Layer 2 of a small transformer language model trained on English Wikipedia (12 layers, counted from 0, width 96).
A neuron's activation on a vector x is GELU(weights . x), where the dot is the dot product.

Input weights of the MLP neurons that the questions are about. A number n stands for (n - 500) times 0.00075.
n36: 406 441 448 649 541 432 413 470 525 517 265 638 465 484 558 473 511 438 536 722 406 506 542 509 404 713 618 463 371 614 406 421 438 421 404 497 549 559 514 521 366 401 486 599 410 435 595 478 678 553 412 534 440 277 389 506 594 487 565 454 541 727 514 527 457 653 551 535 489 426 739 423 387 750 491 382 722 438 484 519 432 510 440 622 587 488 401 556 355 599 672 415 321 560 379 444
n40: 585 512 562 475 604 607 432 436 506 497 452 511 486 515 713 483 542 625 463 564 497 625 341 313 409 624 503 349 605 573 324 676 462 555 571 277 258 407 566 523 425 536 759 438 477 390 401 607 248 503 613 647 338 500 518 667 520 757 535 618 349 354 401 352 369 527 412 532 400 477 630 617 586 331 510 576 487 624 660 410 348 447 471 614 420 661 472 422 541 433 669 398 541 537 424 326
n58: 618 597 706 413 380 657 512 394 603 548 692 592 367 394 327 668 550 563 780 479 512 292 556 585 687 474 757 662 722 489 826 462 450 486 322 662 585 421 595 457 582 512 373 277 446 579 280 397 424 463 531 574 622 542 428 605 425 471 382 515 370 545 353 371 282 566 214 369 299 518 559 598 484 328 508 541 629 815 228 388 285 599 360 405 529 504 428 633 380 466 484 735 483 556 508 554
n63: 473 559 567 567 739 585 418 451 412 315 626 605 475 327 609 311 710 534 428 692 446 341 729 261 584 379 560 453 414 522 460 417 341 664 459 543 508 580 496 557 455 793 450 187 641 340 589 456 552 313 460 579 565 633 182 612 545 464 527 555 609 551 461 684 581 461 543 630 299 353 743 567 634 669 531 644 598 448 377 450 353 532 544 416 500 457 308 786 547 540 438 461 615 312 305 320
n65: 483 591 523 523 541 508 606 546 758 240 444 721 608 541 422 420 592 591 725 375 428 302 559 538 452 516 317 397 647 636 647 567 452 492 455 606 496 762 341 294 730 594 402 336 366 311 376 483 476 40 449 375 650 531 384 330 430 482 598 251 562 580 662 469 388 638 661 536 598 609 531 383 604 523 525 626 500 508 530 595 760 653 600 444 582 260 346 393 415 612 352 117 396 798 400 374
n67: 607 780 361 472 746 600 432 348 604 536 723 629 594 581 566 469 629 667 620 662 354 298 382 567 618 173 287 471 570 475 790 344 162 512 581 359 402 543 521 672 624 752 255 402 504 266 602 450 559 152 674 518 569 220 356 529 397 514 599 429 441 495 673 484 375 419 434 433 500 480 541 709 743 355 500 432 457 516 318 401 419 467 371 608 617 701 171 631 373 620 681 482 477 360 622 378
n70: 615 315 560 386 488 615 431 473 488 512 701 848 689 404 478 567 596 373 688 407 331 385 355 517 583 465 313 413 436 456 393 532 301 432 792 487 598 558 627 615 234 463 516 742 460 514 597 375 637 556 399 624 584 373 340 248 405 605 405 388 333 593 777 392 536 757 407 460 488 410 363 315 745 747 264 608 799 602 537 262 457 216 385 524 396 624 453 560 430 524 665 492 647 404 439 630
n92: 481 500 508 358 599 656 669 517 413 339 552 454 492 513 355 362 674 447 639 365 551 407 520 885 621 685 639 462 513 545 487 596 387 559 292 449 570 475 476 600 340 688 677 710 504 345 285 331 475 459 557 582 611 519 381 514 521 630 431 524 443 573 694 517 444 634 456 384 405 606 343 458 648 558 118 636 496 477 284 512 673 545 362 576 312 537 562 452 465 410 372 552 519 460 334 598
n96: 374 586 640 315 514 470 532 461 282 176 558 605 577 429 374 348 477 533 469 525 562 248 541 500 633 588 815 312 343 577 384 500 358 470 307 438 220 646 765 416 403 593 372 723 413 630 415 461 585 490 631 243 435 809 239 379 766 395 492 441 574 500 544 762 886 587 638 687 434 676 320 158 599 505 528 647 398 444 605 291 799 626 689 689 770 360 370 390 304 518 194 750 441 571 451 387
n110: 282 723 622 539 448 369 497 425 378 335 350 662 385 453 500 364 691 475 457 455 579 556 388 485 675 483 474 355 731 588 500 382 541 270 583 457 642 659 294 627 545 573 460 454 535 426 523 337 452 478 661 533 774 440 401 581 321 583 512 579 571 408 533 526 500 592 338 404 357 653 722 679 535 550 582 570 479 380 430 634 578 310 388 483 526 489 618 738 459 544 273 750 456 461 485 522
n115: 429 620 504 723 774 790 422 522 628 336 415 592 241 574 519 409 507 520 489 374 602 404 549 369 417 632 598 467 344 483 602 556 558 333 514 539 525 497 576 397 588 551 393 466 497 550 404 259 425 514 440 475 548 452 500 615 689 511 564 517 354 648 545 474 547 443 605 701 627 221 317 439 586 515 832 417 565 579 611 429 428 555 401 503 424 457 316 299 451 513 581 331 291 542 450 438
n143: 819 584 677 633 443 566 471 376 644 328 504 691 464 530 575 232 427 458 667 594 645 600 468 263 663 610 474 468 637 303 204 468 517 627 722 748 638 550 348 650 351 488 342 537 344 398 527 491 514 443 566 604 558 353 383 536 412 402 412 285 748 505 457 555 492 448 496 516 358 438 710 609 458 668 685 351 682 485 537 473 294 546 186 271 741 409 252 716 451 516 701 526 211 229 548 548
n145: 471 310 545 639 388 394 504 572 542 485 589 348 420 431 621 483 512 642 713 894 346 370 656 416 307 668 607 411 493 535 668 488 462 421 340 700 668 332 605 683 314 726 442 496 432 667 627 184 472 812 439 606 565 574 347 411 480 569 324 650 504 348 451 709 642 699 567 313 616 588 422 428 266 566 369 560 524 421 566 482 470 500 355 254 351 437 523 651 573 649 825 366 372 269 419 539
n162: 618 441 691 664 432 341 369 578 528 321 453 659 379 418 545 341 678 477 402 713 578 717 508 311 472 253 584 438 427 324 464 507 476 482 523 336 724 688 665 466 345 564 525 432 451 500 504 372 679 408 443 619 695 504 377 609 378 362 281 422 666 491 489 511 526 552 371 694 540 291 565 694 458 633 542 685 685 752 510 467 496 388 268 518 604 287 420 655 541 526 676 524 356 195 376 580
n181: 321 570 769 496 306 358 329 321 534 364 471 388 456 486 569 319 621 432 509 474 475 387 509 633 764 413 661 558 636 383 233 481 420 496 552 599 608 528 666 633 508 476 347 464 623 437 561 547 449 559 567 588 582 350 374 539 387 844 479 406 526 664 579 575 292 739 599 630 313 81 616 843 516 294 415 432 408 541 551 522 585 425 539 682 458 588 542 568 619 115 537 318 196 480 631 615
n195: 319 513 623 520 430 380 504 231 427 570 281 454 715 474 558 504 576 468 488 404 427 314 433 504 632 436 474 432 425 383 644 456 478 421 532 588 404 234 411 696 429 411 517 496 546 158 577 504 561 680 415 403 492 412 704 521 518 660 658 403 264 472 624 400 524 437 526 570 598 541 511 420 316 527 460 681 425 487 773 465 594 350 679 662 583 652 582 653 730 576 299 599 545 413 647 425
n197: 329 325 544 586 230 540 633 480 463 602 518 486 666 508 637 496 593 682 626 706 678 457 314 509 404 369 637 342 686 433 546 654 441 520 509 638 343 391 433 426 841 754 785 452 683 336 495 660 296 587 325 491 287 356 463 425 452 185 454 340 482 333 459 618 737 419 504 657 265 823 765 335 421 519 478 537 358 196 434 623 409 504 592 383 454 396 629 603 496 345 496 652 94 535 655 436
n203: 374 644 243 476 479 395 483 504 301 459 396 709 324 496 394 584 394 439 350 721 491 404 438 329 560 508 826 621 460 748 552 387 642 255 362 558 622 347 471 304 574 517 376 973 487 728 406 436 530 541 443 241 458 295 491 538 600 565 488 140 342 870 798 638 661 600 549 794 521 315 509 515 355 547 548 551 760 444 504 462 614 353 618 622 587 206 617 456 488 508 545 451 450 491 546 353
n204: 598 706 693 491 391 343 570 485 463 493 402 496 642 458 234 480 749 704 539 576 359 712 539 272 625 433 583 357 389 572 537 331 372 449 473 415 467 623 625 803 492 539 567 394 322 447 648 314 563 413 445 410 555 521 602 568 622 479 444 661 898 500 434 570 649 566 391 554 578 617 433 328 321 496 504 400 441 319 327 625 434 510 454 204 645 717 428 394 528 359 452 824 240 492 537 504
n212: 470 563 770 516 486 578 475 564 388 442 222 701 349 344 340 485 412 565 476 687 422 580 564 478 523 514 584 576 599 619 564 583 257 547 439 608 631 478 465 323 435 356 844 352 518 601 446 401 562 504 497 692 407 369 387 393 449 361 558 577 342 660 486 358 391 655 333 415 534 575 473 667 558 729 679 489 651 393 500 456 207 668 465 556 477 602 299 684 532 619 493 228 500 504 511 596
n220: 547 381 489 496 599 440 430 575 603 470 311 417 688 532 670 328 374 532 496 294 587 383 332 513 404 668 483 544 568 569 589 413 330 629 532 657 584 507 553 607 668 316 460 532 449 558 427 568 519 582 409 557 444 445 458 603 484 250 500 418 251 607 540 564 358 520 640 720 518 504 420 492 398 390 448 360 694 440 433 415 346 601 644 400 507 608 562 581 709 538 513 724 538 362 626 401
n231: 776 586 738 260 942 591 233 521 305 488 647 604 675 424 464 423 547 496 559 270 418 451 642 394 608 400 402 636 419 487 731 343 337 430 855 281 266 630 466 700 297 491 530 500 330 663 505 351 561 220 652 371 737 775 533 530 611 438 445 556 533 440 409 624 565 380 573 478 563 729 215 663 607 258 191 486 429 471 408 413 416 631 380 423 402 850 543 510 564 509 464 454 668 333 687 472
n281: 343 157 436 582 480 427 370 550 492 593 581 531 455 471 607 542 684 811 706 624 361 492 590 381 335 786 487 382 889 536 485 457 396 477 488 648 662 202 433 463 508 586 465 414 633 550 716 327 561 612 464 431 439 526 385 386 381 399 384 692 461 505 273 531 356 603 689 287 562 467 729 588 438 424 206 522 582 470 629 855 435 445 595 314 582 551 563 356 662 579 475 254 461 479 465 565
n307: 355 733 626 526 615 652 342 639 428 397 548 525 485 482 587 225 432 437 452 417 548 413 313 421 419 553 416 459 518 481 551 420 566 552 579 754 497 453 474 520 401 503 342 294 579 726 418 528 653 588 711 677 447 710 450 679 453 383 376 377 553 598 450 441 380 354 783 412 639 576 493 382 443 674 503 377 593 466 458 511 461 303 413 494 521 524 516 526 539 410 613 383 577 645 535 465
n329: 511 503 489 451 493 378 632 676 429 632 339 445 891 559 608 465 243 473 492 281 479 204 591 450 420 561 507 421 378 513 594 641 478 630 405 514 496 638 556 503 363 561 618 541 328 500 415 449 488 435 452 496 463 566 437 582 600 647 424 447 573 749 365 584 533 428 609 736 640 453 412 337 535 526 600 511 722 421 370 432 645 567 473 765 384 325 358 601 488 434 309 475 518 570 428 453
n348: 473 472 476 505 487 296 322 440 504 557 393 417 429 384 508 439 492 376 740 644 690 397 661 264 523 629 364 496 276 355 362 405 306 797 572 425 758 478 421 306 402 530 668 659 407 538 847 518 589 364 697 397 426 574 263 826 427 348 534 571 747 568 444 371 609 522 637 854 471 337 449 500 483 725 357 300 774 647 426 552 310 485 471 463 523 603 698 592 816 388 549 513 364 308 387 400
n350: 496 541 362 888 592 371 482 364 444 489 337 512 500 399 406 347 613 466 446 669 412 515 397 473 650 567 607 299 582 619 806 550 217 193 408 458 442 353 511 481 273 626 568 448 397 521 584 571 491 476 490 235 460 392 484 607 564 508 302 402 679 797 588 521 726 516 446 768 546 384 612 349 768 410 617 405 593 445 513 668 429 437 500 439 469 418 575 530 510 630 396 612 657 394 595 480
n353: 512 536 368 308 547 368 473 372 412 382 398 787 470 528 312 532 293 480 566 568 419 524 752 410 492 326 729 394 450 595 561 307 603 333 453 731 569 671 546 374 437 704 493 791 357 619 390 454 550 405 503 529 500 475 394 228 508 298 507 446 622 567 363 810 631 681 605 512 526 410 437 664 309 732 508 737 586 336 550 578 533 424 416 667 633 365 390 540 638 569 621 427 168 476 442 675
n360: 478 611 510 500 585 706 346 436 407 423 468 454 647 414 363 429 534 651 626 533 545 149 357 482 454 651 505 126 421 374 659 620 323 420 556 723 666 387 408 535 509 603 327 517 692 606 328 555 326 368 489 509 435 542 486 637 348 241 408 449 472 726 459 865 559 852 553 487 459 277 463 618 622 647 343 299 896 560 562 453 833 628 446 379 505 595 429 480 341 550 109 630 486 416 422 560
n364: 614 345 454 556 410 611 523 746 440 552 609 872 560 656 516 48 482 208 546 451 693 427 535 552 321 444 447 610 646 451 408 347 404 530 766 665 732 357 434 587 773 695 426 400 320 627 313 423 594 466 613 557 573 466 579 426 514 217 439 611 534 469 316 611 571 552 580 343 721 453 113 852 800 270 588 596 436 449 570 770 197 431 208 438 534 586 434 356 504 562 538 552 298 300 736 442

Each question shows a token from some text and the vector x that enters the MLP there. A number n stands for (n - 500) times 0.0078.

"ud": 514 451 380 501 560 596 531 555 628 583 597 655 396 507 581 554 490 643 357 627 496 630 614 423 425 381 266 308 436 422 543 398 749 387 304 620 68 590 540 561 342 523 430 443 450 518 446 624 555 601 588 524 497 493 450 346 384 611 674 358 601 648 283 422 706 623 354 501 382 615 496 553 487 467 354 279 484 282 509 648 618 851 618 718 463 440 543 383 317 334 730 564 620 612 442 389
The most active neuron and its activation: n96, at about 0.7

" ex": 506 464 598 576 511 682 305 605 800 427 594 737 431 523 416 529 438 413 283 471 513 510 571 350 457 544 349 506 395 506 280 373 791 288 443 731 373 452 509 569 326 385 663 463 497 335 557 714 577 647 378 449 410 471 375 644 343 477 619 452 559 494 345 453 656 550 269 500 497 552 265 744 609 456 454 364 608 470 381 565 527 684 611 550 718 444 679 374 232 352 716 583 604 494 590 473
Which neuron lights up most? n143

" cle": 439 290 636 517 613 560 420 602 680 482 642 668 439 274 742 493 503 473 324 644 456 763 507 338 529 534 215 367 396 669 546 186 694 583 348 510 329 576 533 680 425 332 584 458 561 420 554 587 597 660 418 371 468 300 470 501 252 470 567 378 376 546 271 499 659 558 383 611 378 540 304 690 577 460 560 444 527 636 488 633 464 763 565 655 488 431 596 458 265 567 468 644 568 524 407 499
Which neuron lights up most? n162

" it": 422 497 623 561 601 392 445 579 680 402 623 736 489 521 475 463 442 667 339 333 588 482 539 428 548 586 351 502 485 410 530 353 801 384 296 529 254 527 531 626 417 488 644 544 634 335 649 700 580 425 403 577 387 463 368 604 395 440 732 243 385 490 426 443 525 659 266 610 369 613 426 666 579 478 344 498 442 381 331 695 508 692 519 789 414 461 743 326 297 429 532 451 684 539 323 681
Which two neurons fire most, strongest first? n92, n65

"It": 340 432 506 531 708 531 455 567 694 563 642 723 354 562 573 311 438 658 250 462 501 418 585 444 490 520 472 475 537 560 588 279 858 391 414 528 187 518 466 621 447 489 617 527 689 467 651 642 551 511 459 499 411 287 326 444 380 501 713 324 370 538 321 549 573 657 267 725 449 638 454 554 502 458 344 477 392 424 254 584 498 603 651 763 528 489 698 399 303 533 498 419 522 450 387 688
Which two neurons fire most, strongest first? n203, n197

" 20": 602 441 509 795 699 485 230 639 523 464 539 722 400 648 516 569 309 570 307 457 571 466 588 313 494 498 330 443 525 480 593 317 876 400 311 391 249 500 506 481 504 445 761 556 512 410 521 728 704 586 518 567 413 502 417 418 327 460 622 435 489 466 434 557 550 590 228 433 394 593 320 573 415 390 370 351 502 619 510 662 624 803 636 606 519 456 471 421 350 335 538 403 504 490 540 679
Which two neurons fire most, strongest first? n231, n353

" st": 498 434 589 529 586 607 359 619 779 396 561 779 259 405 698 469 531 532 327 437 489 650 525 336 517 515 376 484 435 500 394 329 849 500 488 532 144 478 510 545 418 379 567 430 616 409 796 600 628 611 482 389 516 348 307 632 319 501 637 374 460 546 343 468 742 480 302 553 318 504 380 662 471 479 473 439 530 503 387 733 614 800 522 516 432 442 624 419 289 413 572 615 540 585 463 461
Which neuron lights up most? n143

" gave": 371 564 484 559 486 462 503 546 620 310 596 887 487 508 478 451 466 563 330 536 466 570 569 288 447 446 67 400 433 552 610 347 746 507 438 550 235 475 510 549 353 464 742 384 553 433 641 656 657 627 423 325 359 517 462 552 396 590 748 424 462 644 268 563 517 687 333 551 606 512 403 704 305 523 394 332 483 524 481 669 580 771 467 479 477 518 679 349 441 370 443 675 525 617 466 556
Which neuron lights up most? n204

" the": 393 465 600 623 509 446 190 575 753 497 570 708 440 505 376 490 377 547 295 504 634 472 653 391 505 492 194 457 512 543 599 390 755 465 239 703 118 400 522 560 451 545 642 571 502 329 654 668 502 552 422 576 409 546 460 452 328 598 726 417 344 515 401 545 558 621 352 559 338 530 465 632 427 452 475 378 546 639 360 531 423 842 590 707 527 471 543 317 309 519 416 587 612 522 517 618
Which three neurons fire most, strongest first? n58, n40, n212

" di": 391 293 600 648 455 566 405 613 735 478 682 823 328 367 541 380 447 392 310 481 498 777 555 420 438 504 350 440 339 712 512 308 671 492 422 643 280 517 483 539 526 486 597 438 509 401 508 655 507 608 432 358 428 274 324 625 286 574 613 491 487 580 451 523 691 521 305 475 492 629 181 691 521 621 401 459 538 501 487 579 503 776 665 680 545 424 679 387 278 439 661 563 502 418 468 432
Which neuron lights up most? n364

" His": 161 458 578 578 561 528 333 640 649 420 539 693 384 381 554 429 327 599 342 531 510 503 616 275 430 425 72 351 587 635 668 296 665 491 314 563 202 499 472 508 451 605 582 546 602 345 548 587 566 590 590 605 578 384 452 457 355 521 731 365 415 435 427 603 673 691 317 599 469 585 443 644 555 581 438 401 443 528 487 507 480 757 534 661 473 525 654 419 244 539 453 548 614 619 372 669
Which neuron lights up most? n110

" Charles": 477 378 626 613 558 573 466 492 667 548 672 655 432 450 466 555 341 480 402 608 560 584 559 359 478 454 264 356 620 519 599 288 857 486 261 451 278 400 575 537 295 575 419 451 462 506 462 511 615 577 398 514 369 445 364 438 386 619 620 349 358 547 212 596 684 621 307 741 515 547 432 605 405 597 416 308 379 471 684 599 332 719 643 537 545 483 566 331 371 410 491 619 787 676 518 691
Which neuron lights up most? n96

")": 438 410 497 634 560 442 347 458 771 490 664 699 375 561 371 487 464 624 347 558 673 503 742 466 584 476 334 468 518 564 469 277 773 448 398 467 249 647 639 515 388 396 551 386 597 473 586 621 596 601 443 586 330 359 426 540 230 709 669 383 428 619 388 613 591 733 328 501 347 529 347 578 435 387 370 292 354 438 586 634 543 752 703 670 356 375 571 405 456 307 609 360 523 530 583 501
Which neuron lights up most? n181

" so": 378 448 595 565 644 652 334 604 776 578 593 724 421 413 644 345 416 657 234 639 579 489 621 340 472 519 236 378 453 543 500 361 611 518 268 600 200 459 499 458 424 524 565 369 596 426 463 684 812 668 301 428 509 465 475 501 408 532 413 282 421 416 404 401 525 655 363 560 541 684 364 719 525 482 416 458 544 552 428 647 584 728 553 660 531 459 679 286 274 414 565 536 607 438 473 602
Which neuron lights up most? n307

" religious": 353 439 583 583 651 588 328 600 607 397 399 826 446 557 580 488 325 471 268 527 524 595 553 445 389 478 221 302 469 522 679 266 642 552 444 624 296 430 619 580 389 392 564 523 621 374 472 636 414 503 425 719 581 323 420 528 370 524 712 335 549 579 320 742 607 607 275 627 419 561 327 598 600 536 255 388 622 475 563 537 531 733 574 721 603 408 638 362 292 504 420 444 600 592 458 498
Which two neurons fire most, strongest first? n360, n36

" Henry": 503 517 585 647 666 483 430 513 709 512 668 678 522 457 487 623 281 469 397 545 573 549 554 427 469 476 281 430 591 526 509 262 802 416 196 507 356 376 590 529 362 540 418 462 482 473 435 475 634 709 436 561 306 453 402 451 300 573 555 353 336 539 282 502 610 677 273 685 480 639 377 616 463 553 505 272 329 456 710 607 306 697 667 567 444 482 614 364 278 537 552 658 771 622 474 609
The most active neuron and its activation: n58, at about 0.22

" West": 594 444 569 614 670 562 323 633 518 557 714 676 273 535 506 444 546 442 305 518 582 487 662 361 483 547 273 394 520 483 398 270 781 419 330 563 183 410 455 397 578 570 593 521 584 399 612 431 488 531 319 492 405 328 421 518 354 684 667 297 496 616 398 490 670 619 372 559 329 732 324 490 366 491 525 416 431 597 614 481 490 862 664 550 328 517 509 382 328 494 644 558 677 676 459 586
Which two neurons fire most, strongest first? n115, n40

"=": 375 358 426 581 584 503 331 599 784 528 709 667 412 652 331 574 359 683 312 479 584 616 607 357 591 645 243 388 464 666 493 289 690 455 366 614 243 571 537 553 456 425 733 492 533 464 467 563 594 595 488 429 359 380 464 485 350 571 800 415 435 601 439 566 647 557 261 481 483 602 404 668 308 296 471 414 515 421 544 493 334 782 698 600 401 410 562 399 359 472 386 502 674 386 521 605
Which neuron lights up most? n212

" series": 554 436 487 552 671 617 393 563 715 501 602 690 401 454 558 384 408 387 317 610 562 428 590 435 467 512 387 494 375 626 629 386 744 408 507 590 250 594 406 568 330 423 656 412 657 472 441 719 581 450 437 594 394 334 441 662 246 587 684 401 491 508 323 552 633 616 180 593 497 652 378 462 330 485 383 467 457 370 535 772 407 765 792 570 382 351 705 343 380 350 540 572 541 524 418 513
The most active neuron and its activation: n197, at about 0.74

" ride": 631 506 505 572 508 498 455 542 486 581 729 612 353 416 776 355 457 489 353 527 497 611 584 478 478 469 311 314 544 636 544 300 713 474 355 586 150 618 464 541 396 495 709 389 566 546 459 644 624 598 376 554 374 371 461 606 239 517 605 277 346 707 318 481 529 512 404 644 509 648 347 511 334 417 393 413 498 485 439 774 495 888 594 653 381 472 586 414 256 540 435 610 616 504 475 562
Which neuron lights up most? n197

" time": 570 398 580 562 681 537 266 609 606 641 707 676 480 439 634 365 504 576 367 484 539 574 618 387 493 500 174 426 423 437 513 382 803 449 233 498 264 565 525 479 345 517 657 414 518 549 399 708 579 609 310 526 415 506 576 525 464 583 638 248 399 459 401 512 515 646 302 570 541 762 323 538 372 495 395 444 594 513 481 666 483 742 698 673 476 457 694 309 312 307 438 356 579 518 467 588
The most active neuron and its activation: n231, at about 0.84

" ser": 513 410 593 549 553 546 451 660 744 450 588 711 179 409 555 663 463 540 464 498 587 674 509 500 510 420 265 390 339 601 531 440 749 391 391 584 270 422 579 690 365 286 630 456 524 358 454 633 576 593 462 405 454 346 355 491 373 416 613 403 626 547 236 452 682 612 294 672 323 532 246 708 516 447 347 370 529 540 639 620 473 692 511 749 542 376 673 419 372 441 609 730 565 536 374 445
Which neuron lights up most? n162

"set": 536 459 435 568 517 484 453 551 546 598 683 615 424 503 689 484 559 680 333 569 487 391 612 403 470 459 245 450 432 444 561 351 860 540 149 526 239 551 539 552 253 452 649 487 420 609 452 648 664 540 480 556 394 557 502 371 385 672 743 300 518 567 242 565 524 641 326 608 444 572 458 613 445 443 351 364 486 363 413 597 540 804 616 640 538 378 630 245 309 374 585 490 597 618 579 528
Which two neurons fire most, strongest first? n329, n96

" left": 522 577 528 528 613 501 344 520 684 452 629 755 449 436 525 471 348 491 382 584 604 602 610 282 443 529 180 398 506 505 511 391 704 485 393 698 199 499 633 388 329 487 588 368 513 480 598 577 654 722 299 395 432 564 435 433 267 691 622 187 412 665 302 430 504 549 298 433 574 600 359 613 433 350 450 342 632 537 577 636 585 766 615 508 573 523 565 342 356 384 578 577 633 627 616 579
Which neuron lights up most? n307

" day": 601 457 498 561 761 671 282 577 655 488 658 702 406 549 631 493 483 520 347 566 604 612 598 460 574 499 315 389 409 429 521 337 801 437 367 476 221 613 461 487 306 466 611 362 542 543 345 694 552 619 367 505 379 475 492 546 273 558 641 228 498 551 400 515 540 677 266 569 513 769 373 510 396 341 432 303 494 438 555 635 537 785 556 686 462 422 663 459 302 352 490 318 504 567 525 622
The most active neuron and its activation: n231, at about 0.87

"ire": 579 414 641 593 619 533 552 534 575 596 785 723 493 415 537 452 356 545 344 667 527 625 695 446 531 497 237 425 460 533 578 342 737 548 199 549 189 556 622 593 508 448 513 391 362 458 501 488 486 700 367 474 409 392 412 495 412 621 612 304 341 547 398 568 606 621 311 465 514 608 483 458 416 304 298 382 562 305 512 595 594 729 740 745 475 470 618 201 354 420 697 485 555 510 438 538
The most active neuron and its activation: n96, at about 0.52

" Av": 534 257 416 573 505 461 484 759 680 549 571 499 286 516 544 549 488 618 380 473 619 489 608 271 492 652 397 267 586 617 523 390 728 387 312 489 254 617 583 573 496 433 664 616 485 256 484 593 627 509 535 436 402 404 247 449 408 404 578 218 537 439 427 544 549 582 228 507 515 484 376 652 409 458 415 386 472 522 450 558 491 770 514 638 529 501 605 402 371 338 745 647 804 696 488 694
Which two neurons fire most, strongest first? n40, n36

" city": 599 526 462 588 604 508 308 564 472 515 503 648 549 539 613 413 555 615 301 404 500 620 612 467 404 591 348 359 509 452 606 332 856 446 420 625 232 546 548 537 416 353 598 472 651 392 475 623 482 566 245 655 504 318 385 520 307 577 608 245 445 586 355 501 613 587 333 661 393 637 227 569 562 413 299 296 648 514 594 586 465 731 666 739 475 382 480 374 315 359 490 593 754 594 533 574
Which neuron lights up most? n220

" latter": 374 604 603 649 813 600 415 555 663 523 653 640 394 376 483 423 381 589 291 507 560 495 541 353 533 522 264 484 344 400 466 396 824 423 383 563 236 550 495 492 443 264 639 416 657 369 388 637 564 598 239 709 509 521 353 581 355 455 694 309 504 449 372 547 510 682 236 658 420 636 360 625 582 513 333 433 561 558 618 597 540 669 640 633 456 355 641 320 342 587 569 451 501 542 492 529
Which two neurons fire most, strongest first? n115, n40

"ks": 448 488 491 512 519 549 516 671 614 597 663 691 437 567 499 453 494 646 384 590 581 478 616 248 492 503 335 415 454 572 571 377 703 508 320 422 213 572 536 563 313 499 635 517 669 372 582 584 651 523 525 588 377 370 363 387 362 616 608 174 445 448 322 539 611 624 352 347 465 683 504 559 469 286 310 376 577 271 569 662 579 812 588 679 513 446 532 333 249 304 655 539 650 642 534 532
The most active neuron and its activation: n197, at about 0.86

"Pre": 437 354 575 518 725 559 331 469 703 610 659 669 306 468 555 505 506 576 363 520 340 563 609 267 551 504 255 257 394 526 559 385 914 349 376 558 336 538 509 715 516 372 706 485 423 447 481 614 620 743 462 353 599 403 403 430 384 435 602 363 348 403 447 540 603 683 217 587 416 602 358 551 565 413 384 410 522 527 379 467 493 712 663 785 580 490 589 389 451 521 558 594 563 498 380 651
The most active neuron and its activation: n70, at about 0.69

" d": 428 416 564 630 539 654 372 725 682 419 607 682 400 439 452 557 318 629 324 560 556 803 433 331 501 591 306 366 438 541 527 361 707 533 428 607 208 518 447 580 442 320 517 387 468 410 438 751 645 460 520 471 423 339 224 541 348 442 576 487 503 648 465 515 809 550 253 473 423 545 489 741 540 405 323 418 527 405 550 755 567 655 498 620 583 436 461 337 319 346 610 660 625 545 422 617
Which neuron lights up most? n143

" at": 429 374 461 656 555 452 315 487 755 476 543 752 422 610 509 594 525 545 316 431 539 523 615 286 539 485 351 392 565 607 549 343 777 519 172 615 225 419 389 570 394 422 666 402 489 445 643 702 658 567 349 448 337 427 373 460 289 662 666 325 448 560 428 583 628 556 340 436 588 624 266 625 307 404 448 371 526 662 601 629 594 804 482 544 468 449 423 444 474 413 465 611 569 573 594 685
Which three neurons fire most, strongest first? n195, n281, n65

"op": 533 472 438 628 412 414 438 523 563 631 606 663 445 494 552 509 479 596 164 474 460 374 587 373 544 710 265 460 438 583 543 310 834 628 205 526 179 519 522 623 357 344 694 405 488 471 512 664 498 538 545 509 559 530 437 373 408 606 677 372 505 582 389 526 691 676 225 495 413 452 368 629 461 435 337 512 485 295 472 572 505 794 619 608 655 474 682 308 323 491 696 603 463 561 481 559
Which neuron lights up most? n96

" vent": 617 287 585 513 460 576 509 654 652 446 629 653 276 331 776 465 525 554 235 512 511 435 521 408 508 592 277 450 442 565 501 382 839 336 409 573 287 518 506 618 420 303 667 444 571 410 480 622 635 437 353 475 426 483 505 540 475 382 571 293 611 593 270 441 601 510 151 536 359 477 335 661 401 500 455 506 600 517 514 698 595 781 643 739 494 421 640 382 311 487 629 650 552 511 473 544
Which two neurons fire most, strongest first? n162, n36

" a": 493 273 549 588 566 547 197 543 778 350 609 744 478 474 516 422 421 573 263 583 583 551 639 235 533 516 190 518 371 491 592 361 699 549 355 593 194 411 541 572 447 597 594 434 586 393 598 676 610 536 454 461 481 550 504 485 369 591 631 327 403 508 405 590 672 506 217 473 326 511 400 636 556 485 575 370 527 602 457 669 478 840 571 718 451 452 649 448 299 437 407 489 543 592 493 528
Which two neurons fire most, strongest first? n63, n40

" tro": 447 430 723 555 561 626 448 521 665 630 583 715 265 403 630 539 472 491 398 591 711 714 571 496 342 483 331 322 473 658 660 344 669 511 272 574 188 585 501 537 396 432 516 384 587 336 528 599 594 662 569 376 551 311 348 572 371 486 517 308 412 542 351 493 617 585 339 675 603 467 251 581 336 427 271 507 545 492 595 740 536 599 484 730 444 443 665 341 234 465 560 679 547 434 419 552
Which neuron lights up most? n162

" Max": 389 341 492 597 553 661 468 645 552 467 754 642 542 456 466 558 429 437 352 638 431 598 511 248 557 550 313 369 505 591 513 364 804 530 483 515 239 558 517 616 419 413 427 379 531 323 496 595 611 471 439 494 291 434 386 379 376 485 590 418 547 551 327 636 720 678 168 580 457 409 423 563 528 453 420 281 467 441 550 649 495 785 641 719 329 458 673 370 288 477 720 688 627 731 443 511
Which neuron lights up most? n36

" department": 552 347 523 523 556 419 327 476 527 533 633 639 494 412 626 473 576 531 254 514 530 485 470 334 474 609 218 413 461 564 649 417 854 463 321 564 366 556 555 645 447 309 786 406 522 527 509 629 573 541 362 552 548 316 437 543 282 478 700 351 418 543 346 591 562 563 285 601 418 614 298 584 554 478 321 478 635 453 582 598 402 725 721 786 502 274 397 266 360 456 535 721 679 533 554 548
Which three neurons fire most, strongest first? n220, n40, n329

"ures": 450 441 499 587 494 557 540 527 755 720 634 711 496 392 619 414 509 528 276 710 522 447 621 373 507 521 298 445 424 518 560 370 642 523 257 575 208 525 543 556 251 490 658 448 656 504 401 600 547 401 493 619 530 391 434 578 339 626 645 252 469 528 306 597 613 593 294 440 501 616 413 546 313 505 378 429 463 229 629 537 517 790 617 683 494 347 629 233 349 383 563 551 656 658 492 534
Which neuron lights up most? n197